Layer 3 of a small transformer language model trained on English Wikipedia (8 layers, counted from 0, width 128).
A neuron's activation on a vector x is GELU(weights . x), where the dot is the dot product.

Input weights of the MLP neurons that the questions are about. A number n stands for (n - 500) times 0.0014.
n23: 405 607 358 467 480 185 754 523 516 465 420 657 349 700 480 586 340 600 496 480 500 584 449 446 572 560 559 640 533 617 508 334 572 525 576 804 524 652 687 481 523 416 272 385 342 596 377 596 571 374 391 630 206 245 687 391 529 508 653 504 408 401 625 541 560 316 660 388 402 388 392 634 586 426 521 508 620 477 722 658 669 487 369 408 429 396 551 377 415 489 348 537 536 824 504 508 818 465 439 483 550 537 705 544 227 179 461 488 811 202 635 338 378 511 624 605 528 555 777 317 543 406 492 383 484 410 364 516
n43: 451 600 393 716 514 350 448 414 746 578 544 489 407 365 431 521 382 374 539 639 633 668 309 490 500 650 683 297 425 572 353 410 652 550 573 572 514 633 420 480 395 289 480 622 567 469 701 493 504 640 456 486 421 350 667 603 464 604 470 328 658 567 613 511 542 520 707 556 683 485 416 311 435 402 594 367 510 664 576 703 331 335 504 452 356 304 302 597 695 690 468 660 616 652 546 370 372 572 457 612 511 409 493 406 348 226 317 371 585 574 619 369 537 533 511 411 490 528 418 592 408 568 377 551 388 353 411 388
n104: 433 672 426 589 544 490 436 510 572 585 453 201 355 436 553 390 532 398 541 436 607 497 591 484 493 493 453 609 500 556 507 578 407 479 410 363 751 848 426 575 385 674 555 235 638 619 388 624 574 481 563 414 507 603 581 431 371 632 555 485 366 396 417 290 531 675 711 608 427 221 493 625 382 664 549 699 625 477 612 683 425 623 333 518 593 303 447 530 479 414 490 440 442 553 593 496 436 306 403 633 532 535 493 557 539 531 420 416 517 650 430 557 379 273 565 417 409 577 490 629 646 319 423 390 350 427 474 350
n125: 428 519 412 521 606 486 478 577 407 438 473 466 543 474 737 409 606 466 638 403 621 447 683 527 585 380 622 436 543 579 689 653 547 442 489 366 647 484 456 559 508 356 471 385 543 570 566 632 491 578 459 466 395 479 503 582 382 305 465 693 670 422 533 379 671 511 520 492 683 334 416 503 497 518 634 527 480 489 390 283 486 448 609 600 456 399 521 467 437 576 635 404 528 568 370 404 412 630 476 616 480 448 541 389 567 577 434 659 467 462 448 667 344 471 452 618 500 456 325 538 484 445 450 483 442 328 511 517
n144: 325 557 260 453 369 421 661 384 605 723 452 542 605 628 491 379 557 638 370 411 576 530 432 454 527 643 281 458 672 626 582 539 570 411 511 676 600 465 531 460 318 437 420 534 594 386 612 451 459 423 509 424 500 538 587 533 692 414 474 417 376 529 568 358 467 706 560 458 526 488 617 616 697 637 572 623 470 497 546 411 515 415 475 503 364 506 462 503 661 410 327 659 412 500 551 463 604 500 474 525 516 587 314 604 391 347 385 273 445 471 522 444 547 460 470 462 494 565 641 579 333 436 378 503 546 535 523 428
n166: 582 406 606 573 352 615 592 318 334 503 362 526 497 450 381 600 590 570 458 355 470 338 720 675 522 317 525 281 653 562 346 569 372 591 437 752 667 466 533 427 442 622 409 555 613 408 493 631 765 585 466 435 378 420 437 606 513 370 625 631 537 579 528 311 614 396 592 421 520 477 538 500 669 429 549 531 506 460 346 484 564 340 442 497 488 297 474 340 490 477 582 493 561 565 509 493 420 572 391 467 520 705 445 582 589 397 669 655 587 445 464 553 400 661 455 571 509 528 295 342 363 597 545 369 500 537 563 344
n206: 364 596 364 360 641 492 641 300 341 379 540 479 476 578 722 463 364 721 676 550 342 546 351 391 559 363 356 583 517 504 706 384 429 457 741 659 631 459 713 412 351 366 512 641 297 517 384 328 718 568 508 419 578 574 458 310 517 496 672 411 653 440 475 311 650 727 546 300 856 452 288 521 667 419 522 500 379 304 487 296 609 573 509 513 410 525 386 632 411 787 530 513 701 318 728 422 710 348 699 483 496 561 452 554 370 572 323 388 370 280 479 330 434 484 399 764 525 833 508 557 353 743 271 606 745 345 464 613
n215: 494 400 439 637 519 513 438 396 402 513 631 569 719 507 490 398 521 630 539 652 569 484 445 632 464 357 500 620 503 510 312 620 658 651 481 688 345 494 368 447 569 631 636 353 454 425 524 534 374 416 513 566 430 241 425 345 369 387 459 311 553 481 500 453 386 512 422 526 361 629 448 650 574 464 453 583 669 379 618 497 366 100 697 636 654 392 554 687 606 450 533 568 438 522 420 396 404 734 547 554 416 537 588 380 537 464 449 481 370 463 594 483 517 625 362 548 642 564 379 541 401 567 250 513 507 649 528 680
n217: 377 454 503 500 596 695 613 597 396 550 380 538 533 655 629 537 525 452 500 585 464 448 561 593 417 531 683 345 387 510 424 226 449 206 503 635 622 497 482 659 443 319 585 588 486 280 474 457 576 493 580 717 473 828 356 395 656 454 540 549 586 510 310 472 648 581 521 479 478 608 503 500 592 513 328 422 528 608 621 374 528 504 736 486 436 424 475 483 476 569 397 808 361 327 419 365 384 307 352 593 593 711 627 514 511 370 619 373 678 338 447 342 330 651 458 483 688 476 332 520 510 511 546 365 560 487 346 597
n285: 357 270 614 578 459 710 512 469 707 436 487 529 371 237 622 508 539 318 700 365 766 318 688 719 463 385 822 628 390 327 357 414 653 606 343 356 416 641 603 615 504 454 657 398 643 492 557 559 513 516 460 580 504 336 372 487 547 678 615 530 496 548 573 394 430 632 521 302 540 444 578 673 496 488 642 625 504 435 718 567 633 391 534 474 374 260 761 340 525 346 436 448 517 564 324 632 313 590 381 329 607 491 700 570 389 803 545 595 661 397 542 677 170 362 587 367 561 292 363 613 468 483 547 208 48 407 433 467
n322: 319 543 515 703 300 554 507 430 564 385 358 553 588 516 555 489 410 612 579 378 296 385 507 363 459 596 427 734 320 540 375 371 394 389 638 589 707 475 388 471 593 545 227 752 715 526 532 539 745 208 457 473 303 516 378 670 588 561 375 493 414 568 533 458 641 650 537 585 552 550 574 447 630 604 577 409 452 329 600 591 429 802 424 364 533 489 347 614 693 591 485 388 556 518 391 377 285 496 561 327 384 465 680 322 326 659 368 515 402 286 408 566 312 607 436 536 725 544 354 475 595 386 412 584 611 715 712 537
n362: 418 605 601 424 490 433 486 548 596 338 214 486 412 664 564 375 608 449 521 483 547 668 442 579 462 517 591 459 468 650 579 330 685 634 646 604 562 413 361 493 262 355 454 511 615 449 526 510 525 582 533 392 594 522 357 569 398 546 408 301 487 339 594 736 617 461 620 462 573 518 473 490 465 640 461 584 418 621 574 399 428 402 574 794 305 232 349 463 517 618 634 614 397 414 545 482 288 372 559 553 376 938 666 589 528 521 622 435 643 530 387 404 590 575 607 500 561 578 339 383 362 504 552 476 447 450 347 583
n376: 487 747 549 476 576 540 703 419 536 613 481 459 633 359 393 411 605 441 382 280 610 486 652 683 623 554 629 301 602 341 557 487 490 802 534 584 724 337 533 500 504 482 401 36 771 505 461 422 443 457 619 633 660 424 527 390 957 204 266 548 461 314 553 333 337 598 563 491 205 486 396 440 435 437 575 628 514 504 691 339 382 782 310 415 669 486 665 437 482 357 904 284 364 500 615 56 491 567 301 439 659 735 588 657 453 113 206 406 606 452 500 688 471 465 409 579 621 478 632 632 553 361 423 615 649 372 590 337
n385: 431 494 532 418 413 596 407 557 643 660 555 482 605 415 637 623 426 468 500 532 442 488 537 542 526 416 503 494 440 534 442 387 463 575 338 551 476 474 440 327 365 412 420 446 494 573 466 416 436 747 364 358 506 311 480 318 401 482 430 635 604 528 397 413 509 686 407 352 509 564 613 716 533 708 482 574 602 355 440 722 640 347 542 564 369 375 441 517 547 627 458 554 608 480 511 374 588 497 511 470 575 651 469 497 572 689 509 503 574 453 336 558 457 556 491 429 402 351 469 571 514 351 486 531 497 361 674 550
n428: 561 651 530 872 450 342 204 547 400 519 659 457 423 327 485 250 411 381 508 427 541 358 698 474 361 423 542 565 271 646 342 324 268 575 792 496 625 740 640 611 448 492 412 694 406 592 521 626 621 548 290 480 666 492 604 445 464 472 456 214 663 589 481 314 481 514 627 435 578 348 558 685 397 529 684 888 558 357 520 500 678 479 634 359 462 619 380 405 602 465 540 580 543 493 558 393 387 599 526 464 596 488 507 263 308 676 432 538 605 474 702 436 241 566 457 590 500 443 620 579 621 409 456 436 556 353 442 593
n472: 786 526 399 550 684 535 689 559 563 492 613 352 519 554 302 418 529 472 329 649 450 433 441 519 528 697 656 650 557 373 321 331 425 537 354 732 440 303 582 519 435 436 530 516 324 362 580 595 616 813 581 866 539 719 559 640 549 593 428 472 595 352 504 407 725 526 532 362 449 603 476 637 561 426 81 303 587 731 565 685 464 522 540 525 566 528 460 437 600 292 532 570 647 469 235 312 512 488 466 443 504 709 420 453 496 399 543 162 454 424 374 479 334 349 579 500 265 438 288 569 403 662 601 550 467 392 339 734
n486: 520 295 513 556 460 204 463 384 550 629 595 696 491 357 658 536 701 380 621 444 264 403 579 626 580 550 655 413 349 373 479 533 437 558 690 355 595 487 538 606 403 359 440 421 429 563 404 503 563 640 701 592 556 329 314 561 276 654 660 452 413 414 569 449 543 582 527 387 525 663 523 398 521 475 438 467 517 640 676 320 618 405 538 535 690 493 564 536 493 573 555 576 550 710 588 314 458 507 411 293 299 691 406 517 462 548 510 616 377 474 476 451 496 519 332 568 490 599 533 520 503 449 370 340 428 770 532 440
n490: 472 431 334 523 557 420 450 541 468 136 523 297 524 463 401 444 356 374 204 543 568 518 432 538 284 636 535 568 548 566 330 632 564 482 670 480 489 458 593 500 583 536 459 437 642 532 603 300 579 449 601 642 528 601 711 652 563 430 648 234 576 280 458 777 461 487 651 335 630 612 453 474 426 373 545 535 518 507 426 285 413 563 555 444 648 565 339 351 318 513 762 653 475 601 348 582 485 733 599 493 426 373 632 475 630 485 613 379 587 589 541 698 651 524 449 615 450 511 581 399 359 603 255 416 334 511 486 421

Each question shows a token from some text and the vector x that enters the MLP there. A number n stands for (n - 500) times 0.0073.

" but": 595 678 583 390 473 441 721 542 460 491 602 342 423 582 570 613 330 614 481 565 559 387 669 597 395 625 637 394 302 575 641 435 392 471 607 714 614 540 593 533 457 725 592 749 345 740 585 489 379 536 417 616 392 376 502 360 515 419 419 369 599 578 667 477 303 604 577 398 457 689 540 551 522 597 524 403 797 481 411 103 222 528 535 742 457 401 652 519 306 571 177 238 124 583 393 475 440 579 378 530 217 222 513 491 530 563 539 425 407 779 641 514 613 481 586 484 280 464 319 582 483 266 713 562 630 457 696 337
Which neuron lights up most? n125

" to": 658 642 641 330 375 437 779 489 501 447 558 352 392 473 578 506 324 630 493 641 535 421 657 552 441 610 552 334 261 535 740 579 220 386 674 849 627 512 678 506 504 718 548 847 303 682 645 463 391 477 450 614 348 453 408 328 551 527 545 416 630 487 733 579 342 589 650 426 436 637 583 401 429 461 568 301 736 553 422 345 362 450 525 759 405 397 603 491 301 622 186 239 195 468 448 505 483 630 412 578 234 253 489 448 463 543 427 450 557 725 580 446 639 505 614 502 346 374 380 479 533 259 690 581 521 488 591 312
Which neuron lights up most? n23

" Alex": 716 642 615 312 304 393 735 597 465 535 548 312 561 603 594 483 231 623 512 585 416 376 679 519 380 623 541 295 316 530 707 433 369 477 729 674 655 637 665 399 540 655 653 803 362 764 692 544 289 319 510 643 357 383 399 364 490 481 447 369 432 562 723 476 331 523 678 433 449 543 575 477 451 497 509 465 699 488 460 253 466 573 502 679 526 392 692 538 329 579 146 304 202 459 408 501 554 601 335 529 215 356 419 535 497 552 543 406 430 839 685 398 758 417 582 496 238 395 477 496 496 365 606 608 586 529 541 377
Which neuron fires most, and how strongly? n144, at about 0.9

"\n": 689 635 540 231 431 448 782 420 503 486 611 276 375 403 570 562 317 628 526 637 543 358 651 450 445 648 575 312 303 561 676 467 330 569 643 709 665 501 670 531 488 668 577 761 361 784 623 568 454 516 513 613 319 483 347 270 529 453 356 375 484 586 582 509 340 529 650 373 443 613 572 499 419 513 598 384 783 382 357 197 331 531 564 787 566 455 653 488 218 649 201 237 273 532 388 435 532 619 389 506 280 320 562 591 475 608 490 463 378 812 645 395 700 549 566 486 315 486 347 585 426 370 697 573 521 444 633 407
Which neuron lights up most? n206

"4": 746 581 614 275 430 558 640 460 581 530 597 365 284 500 535 555 253 556 371 569 465 372 776 430 367 600 529 338 265 558 605 491 370 423 566 741 684 522 744 598 549 608 608 825 214 927 552 475 365 577 461 609 349 424 442 322 478 404 406 393 541 544 699 481 353 454 605 416 474 573 592 430 390 554 581 344 720 514 373 271 356 521 586 696 458 454 726 577 331 660 214 237 165 515 404 457 610 637 380 580 384 222 547 427 500 638 431 459 362 784 605 486 755 473 558 569 409 549 330 443 560 356 641 528 542 576 578 373
Which neuron lights up most? n428

" Si": 615 535 581 251 380 442 677 403 550 529 552 354 476 373 637 524 236 536 502 612 448 436 674 496 422 705 634 290 235 518 655 514 235 421 783 826 622 472 665 477 513 645 519 793 335 791 632 511 291 466 585 578 290 325 424 338 439 476 446 394 518 536 705 445 332 593 556 506 373 543 674 438 410 579 560 485 604 552 535 356 349 486 538 704 520 386 648 457 369 679 195 220 256 611 403 501 561 633 365 438 253 273 625 581 511 564 593 450 476 807 607 334 707 398 496 476 271 548 466 569 666 350 640 497 627 515 626 407
Which neuron fires most, and how strongly? n486, at about 1.8

" N": 626 589 594 271 354 542 731 508 470 550 587 251 442 514 612 581 290 700 492 590 423 354 698 482 353 654 619 299 279 581 753 490 251 473 688 766 594 479 613 441 556 644 617 780 389 721 619 445 384 487 583 590 290 353 417 348 637 491 479 403 593 546 663 549 353 480 661 416 478 545 626 421 288 565 589 348 612 496 487 298 305 489 549 766 398 369 633 456 419 634 196 236 79 568 387 468 480 640 394 542 261 312 533 577 476 612 469 394 392 764 605 388 728 536 538 510 278 467 525 601 510 477 645 455 622 552 591 358
Which neuron lights up most? n144

"2": 737 640 583 275 415 545 648 512 561 456 593 303 348 435 609 576 253 538 396 620 457 335 720 495 383 592 566 388 298 602 661 484 377 415 558 747 641 537 647 547 534 606 558 773 313 847 553 484 376 598 526 585 382 336 397 266 437 422 389 358 466 607 685 455 377 403 580 418 423 611 596 477 420 577 660 311 669 528 409 314 303 552 606 707 412 466 719 589 357 588 169 217 140 516 373 424 569 629 381 582 347 249 585 457 528 644 427 510 369 801 625 511 786 450 560 536 410 626 289 528 521 342 688 557 591 590 615 354
Which neuron lights up most? n125

",": 597 734 634 265 407 558 783 466 511 499 625 330 351 475 461 691 334 554 494 584 556 357 654 542 411 599 647 393 329 487 749 489 367 415 573 752 623 510 633 481 504 641 719 749 372 714 599 539 437 559 468 628 286 371 469 296 458 521 420 353 540 518 640 498 344 508 602 460 478 494 561 469 486 580 586 361 731 513 423 339 353 475 494 768 492 362 655 485 290 643 208 148 220 583 326 469 431 677 361 524 301 180 676 536 513 666 518 570 406 831 662 465 579 421 538 477 332 437 341 544 515 271 695 525 429 471 635 355
Which neuron lights up most? n285

"Y": 688 602 655 272 446 411 719 441 450 463 592 298 444 499 539 506 224 547 507 660 443 344 673 482 495 613 553 332 215 497 589 531 247 464 657 845 615 508 535 552 485 636 567 774 290 761 589 367 377 589 494 576 351 349 578 268 520 439 561 430 600 591 589 494 286 603 565 434 426 701 568 564 377 604 628 357 649 564 447 474 328 447 530 714 381 404 680 472 247 666 189 224 207 494 353 506 498 690 432 538 267 258 539 464 515 672 537 429 396 796 501 492 811 382 582 573 311 575 399 484 631 431 588 655 489 522 625 401
The two highest activations, in order: n385, n490

" lo": 690 614 645 290 321 413 739 584 493 508 449 336 338 495 471 514 330 604 457 520 474 413 620 447 341 694 664 504 248 589 621 500 303 531 587 841 628 429 556 548 442 669 626 841 317 667 667 465 398 484 671 575 341 398 411 347 574 446 483 381 567 515 727 435 380 411 553 427 504 580 715 475 470 595 526 399 739 584 396 257 390 468 448 741 460 399 583 469 350 745 213 281 180 469 409 609 571 509 450 460 227 324 583 543 592 584 542 358 436 815 550 353 688 499 478 451 280 436 379 541 561 328 592 347 662 622 628 482
Which neuron lights up most? n362

" asked": 651 657 657 276 341 336 783 584 584 453 527 238 458 512 507 550 267 626 480 515 514 410 567 602 353 620 616 331 205 598 558 398 270 370 563 794 512 592 595 447 380 664 617 826 304 627 658 569 436 585 653 662 398 452 380 340 530 419 478 398 622 480 608 510 394 496 672 491 514 657 606 535 634 647 532 384 751 462 453 349 286 462 591 748 444 483 667 464 360 687 193 293 202 513 383 464 518 606 389 527 230 292 451 509 419 549 439 444 457 748 688 435 610 454 553 522 259 406 319 645 503 309 714 556 592 460 642 401
Which three neurons fire most, strongest first? n472, n43, n217

" by": 666 661 594 383 432 446 693 495 488 489 530 373 370 465 610 548 309 643 367 570 480 318 713 544 383 600 604 312 294 541 636 542 320 506 666 794 703 533 532 527 442 651 638 782 377 661 604 465 515 557 520 530 393 470 355 370 509 385 454 375 558 556 715 560 313 511 612 400 441 599 514 429 481 594 517 381 783 495 344 318 366 522 503 692 485 432 723 498 412 612 180 249 167 583 387 494 581 538 319 612 192 216 555 375 377 625 576 503 392 799 685 421 696 564 601 501 330 476 228 496 526 332 793 500 566 475 617 328
The two highest activations, in order: n166, n428

".\"": 652 586 580 231 469 441 749 419 505 456 576 314 460 461 464 619 396 603 540 607 475 389 712 489 345 640 590 274 276 542 673 526 325 560 670 680 592 498 620 518 509 638 577 819 374 747 649 596 441 521 526 622 276 447 401 363 426 446 390 401 476 683 598 542 328 516 644 418 421 595 556 540 473 568 569 500 789 456 450 268 306 577 513 777 527 420 655 515 269 632 141 207 208 596 387 484 464 651 391 608 331 264 533 465 549 608 484 461 339 845 635 497 659 510 562 496 325 408 342 500 531 220 645 485 437 513 638 347
Which neuron fires most, and how strongly? n125, at about 0.42

"'": 717 647 614 321 532 446 735 484 559 442 492 341 389 478 605 470 286 595 445 527 478 423 605 509 378 641 551 443 360 619 541 416 245 462 753 827 610 601 626 557 473 645 707 789 284 817 611 460 480 465 529 616 398 382 448 306 561 390 460 396 545 667 627 565 244 542 678 353 424 668 473 563 399 514 469 412 659 479 456 259 423 502 510 644 433 319 684 558 322 574 178 288 134 550 507 555 539 569 404 583 302 280 461 381 459 613 558 487 330 803 657 491 807 516 562 462 315 544 331 582 551 296 736 574 445 443 524 283
Which neuron lights up most? n428

" In": 728 703 622 231 374 493 755 446 419 559 630 373 467 434 569 537 264 613 407 544 497 360 694 549 488 613 721 343 267 622 606 496 259 474 623 692 758 542 551 403 472 684 583 702 403 791 535 527 454 447 462 671 332 384 447 254 537 367 468 427 574 608 675 460 332 516 731 370 459 608 501 495 406 599 504 390 720 451 336 282 289 517 521 670 525 458 751 551 249 609 223 315 259 599 356 489 509 604 326 598 215 241 588 466 469 561 402 477 323 779 599 443 719 501 592 472 372 511 306 578 618 350 698 454 669 486 647 359
Which neuron fires most, and how strongly? n376, at about 1.1

" Rog": 649 581 562 195 430 358 658 410 509 587 578 250 500 485 634 508 198 660 435 498 508 372 758 517 479 571 578 297 301 623 691 490 297 462 556 798 632 453 532 571 455 547 647 799 435 833 643 530 443 477 551 615 416 348 429 402 516 383 469 367 578 532 712 415 216 494 667 562 405 638 536 516 427 640 502 474 678 537 408 377 373 598 544 657 603 407 698 478 269 679 188 282 241 521 407 524 522 564 342 653 238 224 602 446 446 645 507 393 348 781 569 354 710 438 669 522 237 381 465 585 630 403 658 484 591 428 605 400
Which three neurons fire most, strongest first? n104, n428, n125

" with": 680 640 594 438 414 476 761 451 489 524 502 383 327 477 603 604 277 641 372 524 441 376 662 544 410 637 641 356 331 553 672 501 300 459 645 825 656 504 567 564 453 675 635 817 374 720 557 485 473 541 551 534 391 465 384 358 554 365 439 361 615 573 698 602 287 605 567 446 497 688 634 479 436 555 507 369 725 470 380 313 379 464 501 714 438 401 653 417 394 599 138 180 162 552 381 514 502 541 304 585 188 238 496 429 427 523 515 509 458 796 622 442 690 529 549 516 325 484 314 519 577 367 745 441 629 434 650 362
Which neuron lights up most? n166